Layer 9 of a small transformer language model trained on English Wikipedia (13 layers, counted from 0, width 96).
A neuron's activation on a vector x is GELU(weights . x), where the dot is the dot product.
The model reads these tokens: "gar" "ty" "," " J" "." " D" "." ";" " Bal" "des" "sa" "rin" "i" "," " R" "." " J" "." ";" " To" "hen" "," " M"

The vector x that enters this layer's MLP at each token. A number n stands for (n - 500) times 0.0098.
0 "gar": 563,594,462,456,503,512,583,379,487,514,411,438,473,435,572,328,452,485,427,547,609,441,569,528,473,493,569,483,522,403,602,591,623,602,558,420,650,475,466,413,439,513,484,493,522,406,514,517,786,543,489,480,527,477,229,559,459,506,598,473,495,480,506,436,491,418,411,415,562,561,579,556,456,643,480,300,655,485,415,605,556,669,619,511,498,434,518,440,524,350,552,512,502,528,467,468
1 "ty": 559,526,427,492,518,503,543,421,477,480,469,509,566,565,401,365,468,476,448,454,546,531,422,544,499,608,382,611,509,480,792,453,504,498,528,403,575,475,494,356,442,589,565,578,527,472,514,548,661,479,472,495,535,602,150,537,433,398,524,438,525,502,485,408,403,497,374,468,492,542,556,491,493,545,452,338,514,537,513,605,516,547,476,502,539,475,532,476,539,389,641,566,434,404,447,461
2 ",": 473,568,465,508,511,392,504,511,526,493,509,504,530,564,514,264,487,444,479,495,549,544,443,498,521,498,572,518,502,512,973,592,529,525,531,455,406,397,520,500,496,495,541,562,535,446,497,556,533,573,496,516,467,532,267,563,456,557,570,499,472,502,420,414,485,440,442,648,587,492,559,483,526,504,448,564,523,507,435,539,441,476,453,560,480,527,515,508,479,439,596,471,498,428,516,519
3 " J": 588,478,453,455,477,398,486,592,509,392,429,523,463,557,627,265,482,349,461,460,572,499,506,628,510,481,356,447,511,444,671,521,517,561,449,503,531,618,564,457,506,576,580,437,509,490,545,469,832,481,532,410,580,485,365,613,517,620,539,644,512,418,400,517,521,423,527,486,489,533,674,530,553,582,388,300,521,457,442,471,558,493,538,554,390,626,459,588,493,468,371,544,437,608,491,510
4 ".": 526,506,523,423,522,387,396,654,438,540,570,541,545,477,511,201,491,509,549,539,621,475,409,504,485,445,418,459,444,440,646,486,483,460,607,513,461,414,561,442,545,529,531,472,581,475,524,449,747,492,415,589,566,446,353,668,476,469,492,525,512,493,403,511,525,489,480,425,357,455,630,429,574,675,379,465,463,542,403,353,580,485,639,648,450,627,632,660,493,532,389,548,428,523,551,477
5 " D": 547,558,551,425,458,333,523,536,444,434,427,478,520,480,749,452,430,421,394,453,617,543,549,515,549,602,285,540,461,448,703,628,480,483,530,507,564,603,637,465,431,619,587,543,510,455,581,430,688,517,537,517,456,520,370,542,541,648,447,513,502,406,400,455,491,502,523,540,449,543,619,509,610,612,416,233,561,553,484,382,495,477,441,640,517,581,490,353,486,520,372,555,371,599,498,312
6 ".": 546,528,563,399,503,386,474,588,446,619,580,478,574,500,591,235,521,599,538,585,556,460,584,454,454,499,401,373,441,425,610,456,556,423,601,501,546,393,407,376,493,548,578,501,584,538,579,480,772,510,461,556,601,611,404,664,455,484,482,510,495,478,471,495,595,498,460,461,336,398,628,453,558,627,379,481,475,568,494,353,607,485,703,704,528,643,592,577,466,488,436,581,430,511,574,390
7 ";": 482,514,545,376,443,486,520,492,435,515,474,462,491,451,512,387,421,549,520,476,582,393,631,420,544,534,420,487,437,509,834,483,476,484,490,504,532,534,522,546,587,532,521,498,524,500,612,576,737,639,529,487,544,448,176,524,486,464,479,438,503,490,423,393,523,485,538,489,498,544,488,510,547,581,470,618,513,494,544,491,450,535,659,597,426,535,556,476,471,478,609,498,509,615,588,566
8 " Bal": 451,432,501,438,558,502,466,549,448,506,451,550,419,501,536,334,479,439,503,397,645,475,514,558,524,522,514,612,362,461,445,584,516,613,585,511,525,471,546,489,511,377,604,521,399,581,398,454,833,552,470,459,408,437,357,608,522,644,503,568,359,556,534,539,437,521,493,356,609,530,552,487,646,629,530,260,538,550,498,581,462,560,494,613,515,598,524,229,431,445,504,435,566,561,474,460
9 "des": 489,457,410,468,545,535,407,505,552,453,457,427,570,500,626,514,449,521,549,466,437,596,544,485,525,576,340,564,383,365,593,432,634,545,656,405,539,470,291,531,362,607,417,550,522,479,573,601,749,461,389,457,473,427,283,626,457,574,521,708,483,566,578,467,476,526,341,456,485,478,586,394,651,573,518,361,555,395,478,465,457,433,432,663,671,491,565,499,416,537,397,686,498,559,458,486
10 "sa": 420,475,529,380,555,489,496,390,487,460,436,429,475,553,724,421,543,423,528,551,531,438,620,448,481,639,560,417,475,429,486,485,673,590,721,526,508,578,330,525,436,476,500,447,579,468,459,489,774,516,498,472,485,549,261,535,434,509,403,576,417,557,505,487,562,446,440,584,410,468,461,501,622,631,407,271,478,498,558,373,389,445,585,567,587,443,519,407,487,445,607,550,427,401,384,531
11 "rin": 492,431,560,425,479,390,469,398,506,434,447,412,507,471,439,380,539,532,622,441,477,421,640,495,407,591,509,451,373,508,582,531,617,515,553,470,461,382,417,568,544,516,499,505,433,512,453,551,893,411,435,471,407,511,265,461,480,530,451,528,537,457,472,402,544,445,512,337,588,500,497,474,468,564,572,310,473,478,428,614,441,550,410,557,616,476,455,456,378,452,552,487,349,531,538,632
12 "i": 503,505,490,501,566,360,586,414,457,480,486,436,553,462,557,404,515,660,468,482,547,438,570,426,574,565,384,370,461,529,728,509,609,541,583,548,581,558,399,426,527,564,535,473,507,620,441,445,794,431,437,493,474,568,196,483,438,517,478,576,562,545,394,396,536,479,487,451,475,527,585,502,540,643,555,429,526,457,423,528,496,402,452,477,573,558,496,448,497,533,483,417,402,580,412,444
13 ",": 419,490,519,432,533,438,344,500,507,591,493,474,475,469,478,334,482,497,477,483,607,445,569,355,543,536,364,378,470,447,802,503,505,517,553,504,458,573,481,585,486,475,549,519,570,438,537,583,741,568,445,547,447,550,203,501,517,468,479,524,496,525,507,399,521,487,497,479,349,483,538,522,510,658,518,648,499,492,501,497,496,503,591,501,492,512,547,495,495,478,511,494,487,557,614,531
14 " R": 462,465,516,537,445,351,511,545,453,466,406,491,455,482,622,340,438,351,429,321,597,419,513,575,562,571,409,452,428,469,606,577,552,640,476,580,635,564,575,502,405,482,613,504,452,498,403,579,754,521,483,464,483,493,406,579,530,689,491,489,371,298,407,501,524,520,586,513,470,506,572,513,595,650,459,240,527,504,408,449,485,442,588,619,498,570,469,460,486,447,448,519,422,644,590,326
15 ".": 537,422,520,549,535,400,381,546,469,589,552,485,551,435,511,268,489,589,599,548,601,471,463,506,539,483,371,479,497,496,601,553,574,506,595,468,490,471,404,523,464,563,479,441,478,527,540,529,783,481,427,532,576,503,308,675,555,485,516,533,526,483,393,399,567,550,537,440,394,433,620,496,596,731,498,434,447,608,477,442,590,474,637,594,536,541,584,632,545,487,340,581,504,563,613,507
16 " J": 568,456,486,478,533,407,538,548,487,404,427,493,588,533,614,388,441,406,404,468,546,509,555,612,610,564,271,501,469,452,599,523,519,566,439,511,561,722,576,489,447,541,514,456,452,453,519,459,789,533,599,394,568,437,480,568,551,505,501,566,545,448,406,607,526,542,548,457,446,557,634,534,437,711,440,192,568,502,511,563,542,422,548,538,495,556,497,544,507,532,392,563,416,595,520,469
17 ".": 547,389,514,515,568,387,474,622,484,607,550,490,551,435,468,268,516,637,524,570,641,377,544,425,515,520,352,438,535,477,598,546,632,466,577,524,535,453,394,492,476,482,495,488,527,553,603,413,743,490,499,518,610,556,338,633,466,395,462,560,518,534,421,444,529,523,550,338,430,455,570,493,523,743,428,436,494,581,503,556,568,526,631,636,486,546,533,560,462,396,405,624,446,523,551,413
18 ";": 440,552,511,383,445,447,463,446,500,526,524,519,459,458,514,373,426,566,421,474,591,388,658,417,502,482,425,517,490,514,693,517,526,546,497,481,531,510,521,554,587,513,518,514,545,478,649,584,728,672,453,539,528,521,179,480,480,471,438,482,529,408,405,386,587,472,579,418,517,556,451,565,502,660,349,600,544,416,557,524,446,552,683,578,447,503,575,525,457,527,455,490,513,648,583,521
19 " To": 511,464,440,534,477,471,442,515,508,462,454,544,505,478,646,431,447,448,565,404,713,557,597,423,498,490,531,495,389,545,673,538,524,542,639,494,588,498,368,603,437,401,613,444,422,492,619,609,864,569,500,519,538,522,466,557,559,516,530,462,428,404,515,553,431,703,535,549,494,424,509,488,671,627,460,427,397,531,559,537,442,561,520,674,453,539,503,266,514,512,361,494,661,511,356,639
20 "hen": 457,546,424,471,529,461,600,579,531,535,470,435,547,411,579,356,557,604,585,427,506,467,558,420,437,513,353,510,492,463,513,519,502,536,713,486,427,446,323,548,454,382,277,482,442,574,548,542,886,427,635,445,626,400,411,586,529,519,498,501,439,529,546,405,553,656,531,399,568,508,543,454,559,643,481,313,465,500,529,543,420,449,477,549,602,433,429,486,398,404,439,491,463,465,480,448
21 ",": 402,528,584,355,534,454,392,486,533,535,526,452,453,424,494,342,532,567,499,488,649,471,615,357,573,493,418,342,512,558,752,508,496,457,523,534,457,583,503,632,495,452,421,549,514,538,585,556,781,577,529,473,486,516,254,528,588,387,414,540,422,494,478,397,548,507,562,454,375,508,468,549,493,684,477,590,515,487,511,522,493,484,605,545,560,485,552,509,478,508,447,509,485,533,618,537
22 " M": 510,458,551,451,569,368,510,538,448,431,500,544,539,477,540,361,542,323,387,458,658,385,563,644,574,578,337,588,501,581,628,698,489,593,474,517,530,737,583,438,431,456,574,569,437,463,552,478,722,484,545,359,415,496,420,537,515,574,522,500,482,420,458,567,539,506,584,427,450,562,573,521,546,658,415,239,563,455,479,479,509,376,510,608,485,586,470,379,488,416,394,578,462,621,536,458

Each question shows the input weights of one neuron of the MLP. A number n stands for (n - 500) times 0.0014.

n128: 641,430,530,496,469,640,546,711,582,595,167,560,631,484,618,525,368,519,613,630,561,600,471,571,432,537,436,510,455,489,500,605,494,342,641,525,440,586,631,238,435,381,528,917,440,618,306,508,389,214,604,357,543,565,551,520,340,296,531,232,217,419,484,434,532,593,499,506,555,468,597,539,533,571,443,434,527,424,457,360,569,478,608,566,525,335,458,644,556,471,411,555,629,613,465,488
Which token does this neuron like most? 22 " M"

n110: 684,210,504,444,509,593,280,564,585,603,490,456,466,587,453,528,752,321,425,631,261,639,221,622,593,577,540,643,259,484,325,519,759,666,634,465,549,514,460,571,292,506,541,454,523,570,644,458,480,488,515,294,539,513,676,446,304,387,761,243,541,451,410,610,276,383,523,424,432,423,635,432,500,499,441,552,692,433,409,513,471,543,497,400,491,566,470,642,507,612,560,334,704,683,535,579
On which token does it fire most, and how strongly? 9 "des", at about 0.3

n51: 538,606,646,462,413,441,242,431,423,867,355,343,639,621,366,635,342,643,648,418,380,558,511,412,466,586,494,544,539,352,451,466,327,507,612,470,392,471,385,532,376,512,524,377,475,318,564,539,530,487,569,552,335,584,535,448,439,310,592,518,360,544,651,309,522,341,617,604,400,379,381,405,541,645,596,636,416,633,426,296,636,604,518,601,627,574,688,329,590,472,595,434,686,374,432,459
Which token does this neuron like most? 13 ","

n158: 328,328,398,711,485,553,436,485,394,715,557,499,455,591,558,622,486,760,688,405,374,603,479,646,568,356,496,562,569,470,345,656,351,495,234,439,482,546,537,672,495,459,494,559,657,241,623,570,448,449,490,513,534,370,512,556,443,444,469,295,726,258,605,250,562,527,439,565,436,461,532,558,186,514,530,420,563,639,386,159,721,383,417,234,189,440,607,658,616,584,418,558,526,523,613,437
Which token does this neuron like most? 15 "."

n154: 667,679,385,501,582,535,557,319,403,426,335,249,433,674,277,660,475,661,471,400,515,665,412,487,402,424,591,402,643,365,324,741,576,376,622,612,607,601,324,325,427,574,536,488,382,502,671,393,466,481,777,617,307,422,617,679,361,583,173,436,530,658,541,565,526,457,565,742,512,782,468,502,337,573,657,545,555,382,384,635,519,300,695,499,595,564,641,522,649,790,526,509,481,414,455,607
Its two highest activations, in order, are on tokens 12 "i", 10 "sa"

n16: 582,578,697,443,362,607,602,277,659,516,449,442,522,508,228,475,498,570,553,480,436,193,487,519,578,587,460,417,677,341,300,396,536,423,472,319,319,606,484,462,501,646,587,387,577,542,637,462,475,480,649,604,409,477,393,425,519,503,477,400,543,509,671,504,503,436,516,449,578,583,482,469,445,459,601,412,651,679,681,681,407,631,707,364,562,381,550,572,539,591,646,435,738,467,627,417
On which token does it fire most, and how strongly? 0 "gar", at about 1.4

n3: 568,462,580,603,435,436,597,550,510,393,441,480,557,427,455,433,760,432,497,237,460,550,507,557,367,477,471,633,502,528,174,318,445,550,394,554,440,607,585,464,599,417,638,508,696,452,387,555,389,462,612,360,521,492,505,482,217,571,556,609,786,460,358,482,654,451,360,516,472,307,502,753,307,430,579,388,364,418,679,328,443,587,582,380,535,711,668,910,676,492,692,441,395,357,580,491
Its two highest activations, in order, are on tokens 3 " J", 16 " J"

n160: 688,509,468,649,714,350,762,329,487,368,374,527,563,669,468,472,458,635,483,613,402,541,512,515,412,396,538,532,662,612,502,390,567,260,347,437,768,731,582,536,500,460,472,302,526,357,497,714,308,656,648,324,587,452,530,582,462,453,485,602,548,595,505,510,548,649,296,527,490,679,234,424,408,551,398,378,356,283,444,497,695,373,617,436,262,331,534,494,643,636,664,453,451,521,278,314
Its two highest activations, in order, are on tokens 16 " J", 1 "ty"

n88: 660,515,554,588,727,773,638,529,718,455,414,515,622,489,371,582,621,394,629,714,477,627,378,435,501,511,359,398,475,575,541,456,473,420,437,463,570,349,350,433,501,441,410,564,435,468,498,288,438,254,495,521,448,507,543,504,316,492,653,481,437,451,511,562,523,424,441,635,483,560,589,457,355,588,639,454,502,495,460,487,492,385,572,550,536,521,766,698,617,724,615,393,418,571,499,164
Which token does this neuron like most? 6 "."

n54: 514,417,364,542,647,512,523,563,391,392,519,425,679,651,318,548,526,406,483,583,613,267,459,410,643,314,573,461,415,440,546,413,578,486,513,438,443,490,529,462,689,524,813,402,419,428,515,520,582,564,667,488,279,833,516,645,434,527,427,432,448,537,623,304,566,554,463,463,439,346,404,679,383,508,476,377,691,126,407,595,518,543,508,590,362,631,204,490,355,379,492,568,514,599,653,654
Which token does this neuron like most? 22 " M"

n87: 534,450,604,494,207,442,811,447,639,451,217,314,657,401,473,863,728,652,680,486,656,536,385,286,440,601,430,674,644,323,511,528,457,421,415,483,476,412,682,358,390,517,686,586,303,286,488,552,329,592,568,582,694,325,493,583,647,447,611,403,554,419,515,437,378,512,725,601,661,413,444,650,491,503,806,506,352,412,421,547,616,569,706,565,323,472,660,674,378,623,499,613,689,565,447,420
Which token does this neuron like most? 7 ";"

n169: 476,654,636,560,452,513,722,336,475,659,469,353,400,469,365,654,728,331,375,152,468,413,671,343,323,571,477,457,580,615,480,602,546,501,432,368,586,598,386,507,501,502,486,565,508,555,445,414,596,340,442,523,701,662,491,294,471,419,337,391,508,514,515,365,547,436,418,648,556,407,710,589,528,713,518,488,588,524,577,391,552,402,322,661,547,519,382,592,496,479,559,538,469,700,372,560
Which token does this neuron like most? 12 "i"

n2: 415,585,617,708,449,451,416,543,628,576,545,558,546,484,323,651,625,563,580,480,481,822,350,531,365,645,498,518,471,796,407,544,546,423,408,280,416,368,659,275,387,565,711,491,483,292,351,676,476,395,549,486,494,664,433,400,454,458,391,465,747,514,769,262,626,200,413,440,582,319,375,662,430,312,797,428,650,467,473,463,747,550,583,398,375,287,417,668,492,588,738,671,554,349,439,379
On which token does it fire most, and how strongly? 1 "ty", at about 1.9

n77: 641,561,555,537,491,417,516,531,526,388,553,556,640,481,422,304,561,671,447,406,643,437,446,437,668,355,440,626,526,424,380,389,512,376,318,465,655,604,501,619,458,403,430,601,513,424,451,645,450,426,722,536,565,446,671,321,443,397,352,500,575,321,550,323,621,555,454,317,519,562,479,461,470,815,443,535,505,596,414,533,645,607,548,439,415,494,322,589,567,484,510,445,471,571,306,551
Which token does this neuron like most? 17 "."

n52: 808,295,390,561,596,523,496,610,476,631,439,650,627,395,568,696,535,289,293,370,715,492,442,364,447,419,417,520,446,581,480,574,486,508,499,332,642,376,615,468,644,475,797,336,492,503,306,478,569,491,347,519,603,674,422,508,527,665,400,399,447,496,478,563,617,596,532,308,699,646,478,491,448,342,514,423,432,511,563,578,471,836,436,365,523,525,511,425,536,467,442,566,721,396,515,499
Which token does this neuron like most? 8 " Bal"

n9: 455,456,570,546,385,586,416,484,414,246,668,439,842,619,405,571,645,465,570,450,494,633,395,564,490,520,714,572,756,394,502,304,519,277,249,506,558,706,584,345,425,478,663,501,660,328,465,408,445,524,547,333,340,322,586,572,494,436,479,531,374,311,760,248,468,534,610,527,629,507,275,416,461,373,613,490,607,621,451,436,554,499,670,460,485,603,570,772,660,289,477,514,636,444,285,435
Which token does this neuron like most? 1 "ty"

n141: 358,366,288,550,563,686,565,512,546,425,734,613,536,563,583,623,530,355,634,448,591,588,424,435,632,513,486,650,575,484,472,505,464,417,365,316,538,537,460,539,407,508,500,366,461,312,809,380,539,419,412,290,573,598,602,562,531,366,535,577,651,590,504,542,439,511,540,760,514,473,474,623,387,309,620,499,473,302,385,350,582,590,786,327,554,734,616,515,619,626,342,692,648,526,308,703
On which token does it fire most, and how strongly? 19 " To", at about 1.2

n115: 478,472,373,451,436,432,572,434,459,617,590,673,750,606,315,447,227,545,515,433,396,375,337,154,453,607,337,618,598,422,390,628,422,392,509,529,613,549,470,438,423,393,481,500,627,523,859,590,342,416,797,517,597,587,477,463,535,638,417,537,362,516,427,303,596,363,539,666,667,566,573,615,251,374,369,603,669,460,666,549,798,500,537,400,507,313,424,410,483,436,406,441,641,532,560,658
On which token does it fire most, and how strongly? 18 ";", at about 1.1

n131: 483,494,642,512,530,533,400,662,507,495,280,385,611,542,637,506,714,514,547,592,635,476,503,467,314,393,391,437,336,465,556,547,411,507,447,447,506,639,297,448,523,526,734,486,560,377,560,445,488,383,515,317,472,340,779,503,552,520,661,676,581,577,725,424,606,366,306,638,364,471,588,519,364,655,617,436,653,543,429,353,464,430,740,496,518,625,498,442,490,529,523,460,457,479,535,283
Which token does this neuron like most? 6 "."

n116: 585,486,429,493,559,546,633,613,506,343,501,480,642,305,294,736,423,541,511,463,454,443,432,518,599,385,510,420,578,653,413,317,691,281,887,627,504,634,551,265,639,539,371,451,389,685,448,477,401,664,696,461,597,539,782,560,491,510,509,462,517,542,420,513,520,275,390,711,693,719,440,485,476,538,431,464,661,280,601,585,476,652,466,556,430,509,380,496,394,218,801,644,282,381,618,206
Which token does this neuron like most? 20 "hen"

n165: 351,406,447,446,436,653,671,305,251,628,446,490,548,518,706,448,450,537,372,493,370,753,417,572,324,491,569,383,696,581,444,636,284,335,551,306,565,709,657,490,552,588,321,443,417,611,612,411,352,611,541,300,681,532,629,583,522,523,579,574,400,641,561,443,268,319,548,581,416,702,622,665,520,528,571,468,489,517,427,285,708,509,772,344,588,414,626,385,416,359,718,386,525,399,534,589
Which token does this neuron like most? 0 "gar"

n107: 617,429,416,577,320,735,476,659,417,470,674,514,668,653,556,557,638,676,320,510,633,661,436,455,519,525,411,727,530,595,552,729,518,527,460,383,628,403,687,468,583,516,637,641,694,437,633,381,297,387,588,309,477,556,569,559,790,549,349,576,570,453,521,473,350,438,339,687,401,535,493,619,491,314,558,465,490,528,549,448,549,458,384,584,657,700,551,676,604,544,716,336,499,560,441,588
Which token does this neuron like most? 5 " D"

n100: 487,471,439,543,445,406,638,560,508,481,574,595,543,498,362,462,403,575,534,482,356,437,463,499,567,551,514,527,492,444,467,758,496,486,372,477,457,548,338,395,387,551,579,646,514,462,756,254,419,542,599,612,318,267,600,470,347,523,539,658,337,482,755,353,554,539,432,374,501,500,757,351,317,416,604,386,509,367,638,502,546,427,554,270,405,465,458,849,626,571,544,482,595,583,384,505
Its two highest activations, in order, are on tokens 16 " J", 9 "des"

n109: 557,421,451,569,475,505,633,318,524,450,462,636,675,536,376,573,509,690,691,449,418,511,345,455,273,441,416,535,608,551,371,359,709,525,427,540,541,396,347,542,451,301,582,564,571,464,573,511,572,254,334,435,431,813,465,590,325,465,405,567,655,585,393,424,471,409,352,574,679,417,569,352,239,564,562,511,416,308,522,493,404,577,483,334,374,476,403,491,360,528,587,642,579,442,408,525
On which token does it fire most, and how strongly? 11 "rin", at about 2.1

n142: 543,462,491,579,743,389,537,608,523,622,622,686,319,539,391,310,522,567,302,525,419,628,434,461,566,533,491,499,543,512,327,448,751,435,385,446,715,328,539,456,503,325,432,596,529,415,449,455,379,422,425,433,548,577,389,554,272,428,485,534,518,559,681,500,489,610,455,480,394,391,597,372,400,636,522,412,523,440,423,617,681,682,512,501,309,444,651,680,620,727,460,490,457,517,387,247
Which token does this neuron like most? 17 "."

n176: 392,556,639,530,387,692,494,338,686,385,652,494,555,524,527,555,482,554,746,435,480,572,416,474,651,615,419,475,435,511,361,695,392,516,530,393,225,502,342,526,553,565,415,621,693,208,468,315,407,491,552,394,594,569,572,695,476,455,492,468,574,405,402,130,293,439,586,583,371,419,622,624,395,395,445,360,478,386,444,557,853,510,773,609,438,661,683,452,747,555,671,337,533,539,355,426
Which token does this neuron like most? 15 "."

n39: 702,320,492,348,614,548,542,452,429,559,572,584,661,598,418,605,377,467,488,427,264,678,354,327,467,452,415,509,710,528,453,495,250,456,418,427,668,378,437,374,507,554,642,588,541,637,618,631,520,313,442,297,372,764,543,492,415,431,453,577,481,504,432,417,720,371,612,621,414,633,658,383,373,436,463,640,653,457,196,600,518,611,549,588,564,465,478,431,701,632,471,509,382,451,297,438
Its three highest activations, in order, are on tokens 1 "ty", 12 "i", 6 "."

n13: 518,242,483,519,588,442,252,505,490,540,670,424,648,416,482,489,690,335,314,443,579,633,701,428,589,481,515,651,257,368,513,602,561,416,425,270,660,656,707,664,538,372,664,719,534,305,509,356,470,511,598,474,439,413,612,555,529,497,573,599,464,304,535,511,607,459,493,568,627,742,738,538,227,519,390,510,480,502,493,479,635,493,653,403,507,506,468,448,423,365,579,544,358,535,458,573
Which token does this neuron like most? 22 " M"

n73: 639,490,401,594,594,602,696,537,662,483,574,488,863,440,463,639,418,373,287,508,283,797,387,456,493,239,591,696,509,610,525,599,375,469,238,604,550,441,584,458,417,296,387,708,571,466,361,569,365,308,710,597,548,453,646,667,440,219,507,416,300,304,627,374,425,496,637,855,777,430,576,417,342,439,425,566,272,439,365,524,864,663,452,450,567,578,269,590,578,434,581,551,565,453,608,417
Which token does this neuron like most? 2 ","

n112: 610,549,576,564,630,501,371,603,595,640,543,461,490,373,496,587,607,611,629,442,382,606,458,505,213,429,514,719,656,680,409,495,619,347,583,531,314,515,553,587,467,588,582,703,713,524,442,251,510,153,585,537,642,318,670,598,630,362,448,392,429,541,675,391,615,527,406,700,417,500,667,378,487,527,569,574,455,552,441,363,620,563,585,392,446,545,646,765,562,510,522,341,394,554,525,664
Its two highest activations, in order, are on tokens 4 ".", 15 "."

n58: 300,499,647,553,369,452,535,324,517,620,434,647,678,511,236,407,394,639,575,551,319,510,622,448,571,787,498,483,747,457,557,498,318,349,575,209,698,526,399,551,451,522,471,659,520,508,540,321,622,265,593,603,544,560,459,494,579,441,442,614,458,269,604,624,785,434,474,696,552,503,521,625,475,654,519,600,540,395,689,620,564,518,516,294,530,331,566,438,646,738,604,424,593,573,497,387
On which token does it fire most, and how strongly? 21 ",", at about 1.5

n64: 561,479,582,530,711,343,324,754,296,559,475,688,600,724,593,451,423,498,584,439,491,278,263,408,538,400,391,382,786,569,444,428,576,459,509,507,525,368,661,517,489,414,372,926,518,434,497,457,475,259,570,342,258,516,575,451,292,518,302,451,531,226,562,316,624,548,606,543,497,588,479,566,519,547,466,570,452,486,320,566,598,612,601,430,461,530,604,489,601,643,571,671,516,659,428,677
On which token does it fire most, and how strongly? 4 ".", at about 1.5

n124: 698,682,722,677,542,613,611,461,697,459,332,689,490,461,372,478,344,627,592,307,531,373,275,486,511,465,396,521,587,716,576,473,604,420,506,529,522,537,441,400,347,570,572,708,400,474,513,204,534,331,409,508,345,649,540,496,393,437,328,506,515,326,768,318,415,398,516,488,787,554,567,560,306,453,493,521,734,641,420,446,463,525,558,611,512,245,569,586,690,612,497,520,596,504,499,483
Its three highest activations, in order, are on tokens 1 "ty", 0 "gar", 12 "i"

n147: 624,419,619,467,639,306,557,410,606,472,582,450,539,584,433,516,552,408,729,469,394,399,618,412,488,497,470,509,485,494,293,606,620,426,649,489,558,758,435,836,428,499,585,416,636,605,561,133,450,584,506,394,441,468,573,512,351,617,645,536,727,356,519,387,374,501,654,388,480,586,670,367,413,458,428,557,437,476,551,368,480,526,531,272,484,614,650,595,469,531,767,489,424,564,704,503
Its two highest activations, in order, are on tokens 11 "rin", 17 "."

n189: 417,538,501,431,346,510,412,513,583,634,364,614,440,316,633,516,301,357,292,393,398,595,555,346,433,559,817,557,680,678,473,417,268,517,450,306,463,593,724,734,507,370,615,722,687,241,638,533,376,647,587,392,439,498,576,530,618,472,421,502,384,397,517,569,503,574,504,644,428,560,580,721,531,413,673,702,404,299,356,320,608,516,554,470,357,229,605,567,486,510,449,288,890,455,399,598
Its two highest activations, in order, are on tokens 19 " To", 18 ";"

n20: 508,560,371,503,403,357,593,610,575,539,527,624,650,421,692,480,511,571,248,527,508,339,551,686,556,511,542,401,502,494,463,522,428,570,475,572,560,605,488,695,400,674,540,697,591,521,575,463,238,595,434,624,586,431,615,545,498,330,469,340,509,513,523,542,499,417,541,408,492,689,484,623,549,496,440,599,740,349,397,735,551,460,512,582,509,464,556,500,474,275,469,520,692,424,613,413
Its three highest activations, in order, are on tokens 18 ";", 22 " M", 0 "gar"

n37: 606,518,508,593,660,568,634,506,712,341,460,444,611,483,465,429,639,431,522,349,462,460,503,559,511,539,435,653,656,607,430,491,468,373,489,591,600,621,665,497,413,507,619,561,534,324,658,358,529,511,728,332,211,457,639,624,622,525,434,493,701,437,411,444,683,560,482,794,399,433,570,674,450,642,700,331,609,583,630,486,359,429,641,324,544,571,622,513,579,526,603,477,400,454,556,211
Its three highest activations, in order, are on tokens 16 " J", 22 " M", 5 " D"

n24: 293,230,397,575,415,765,570,716,611,506,323,476,619,536,490,506,265,640,478,291,523,432,342,513,400,268,447,699,361,472,472,466,578,323,450,231,513,642,414,612,484,496,591,487,552,472,819,450,404,508,529,563,438,598,517,642,615,545,475,610,541,317,410,612,338,483,184,632,326,624,444,652,311,494,539,606,426,383,561,446,630,480,617,379,398,476,352,517,563,731,335,354,583,288,276,430
Which token does this neuron like most? 19 " To"

n144: 603,626,516,507,618,430,390,484,416,539,298,443,485,525,601,487,670,344,386,548,452,579,491,663,618,564,550,504,466,440,501,597,572,410,391,566,507,529,464,301,503,423,574,588,463,369,695,459,379,648,643,358,443,474,616,466,504,421,460,542,445,635,513,449,630,641,693,326,577,414,705,769,524,592,461,523,373,471,752,660,447,688,478,666,284,320,568,528,627,660,720,411,507,635,517,464
Which token does this neuron like most? 16 " J"

n98: 591,311,252,243,660,387,697,438,385,396,510,357,600,497,603,515,583,655,550,619,257,433,343,521,463,599,447,627,392,549,350,590,688,492,634,385,608,465,476,569,367,500,706,583,622,472,550,524,471,152,542,527,494,718,634,341,295,594,405,464,715,497,394,386,495,487,521,449,657,610,498,671,466,463,421,336,525,458,673,542,507,349,458,384,695,637,410,488,696,456,539,551,427,574,522,426
Its three highest activations, in order, are on tokens 12 "i", 11 "rin", 10 "sa"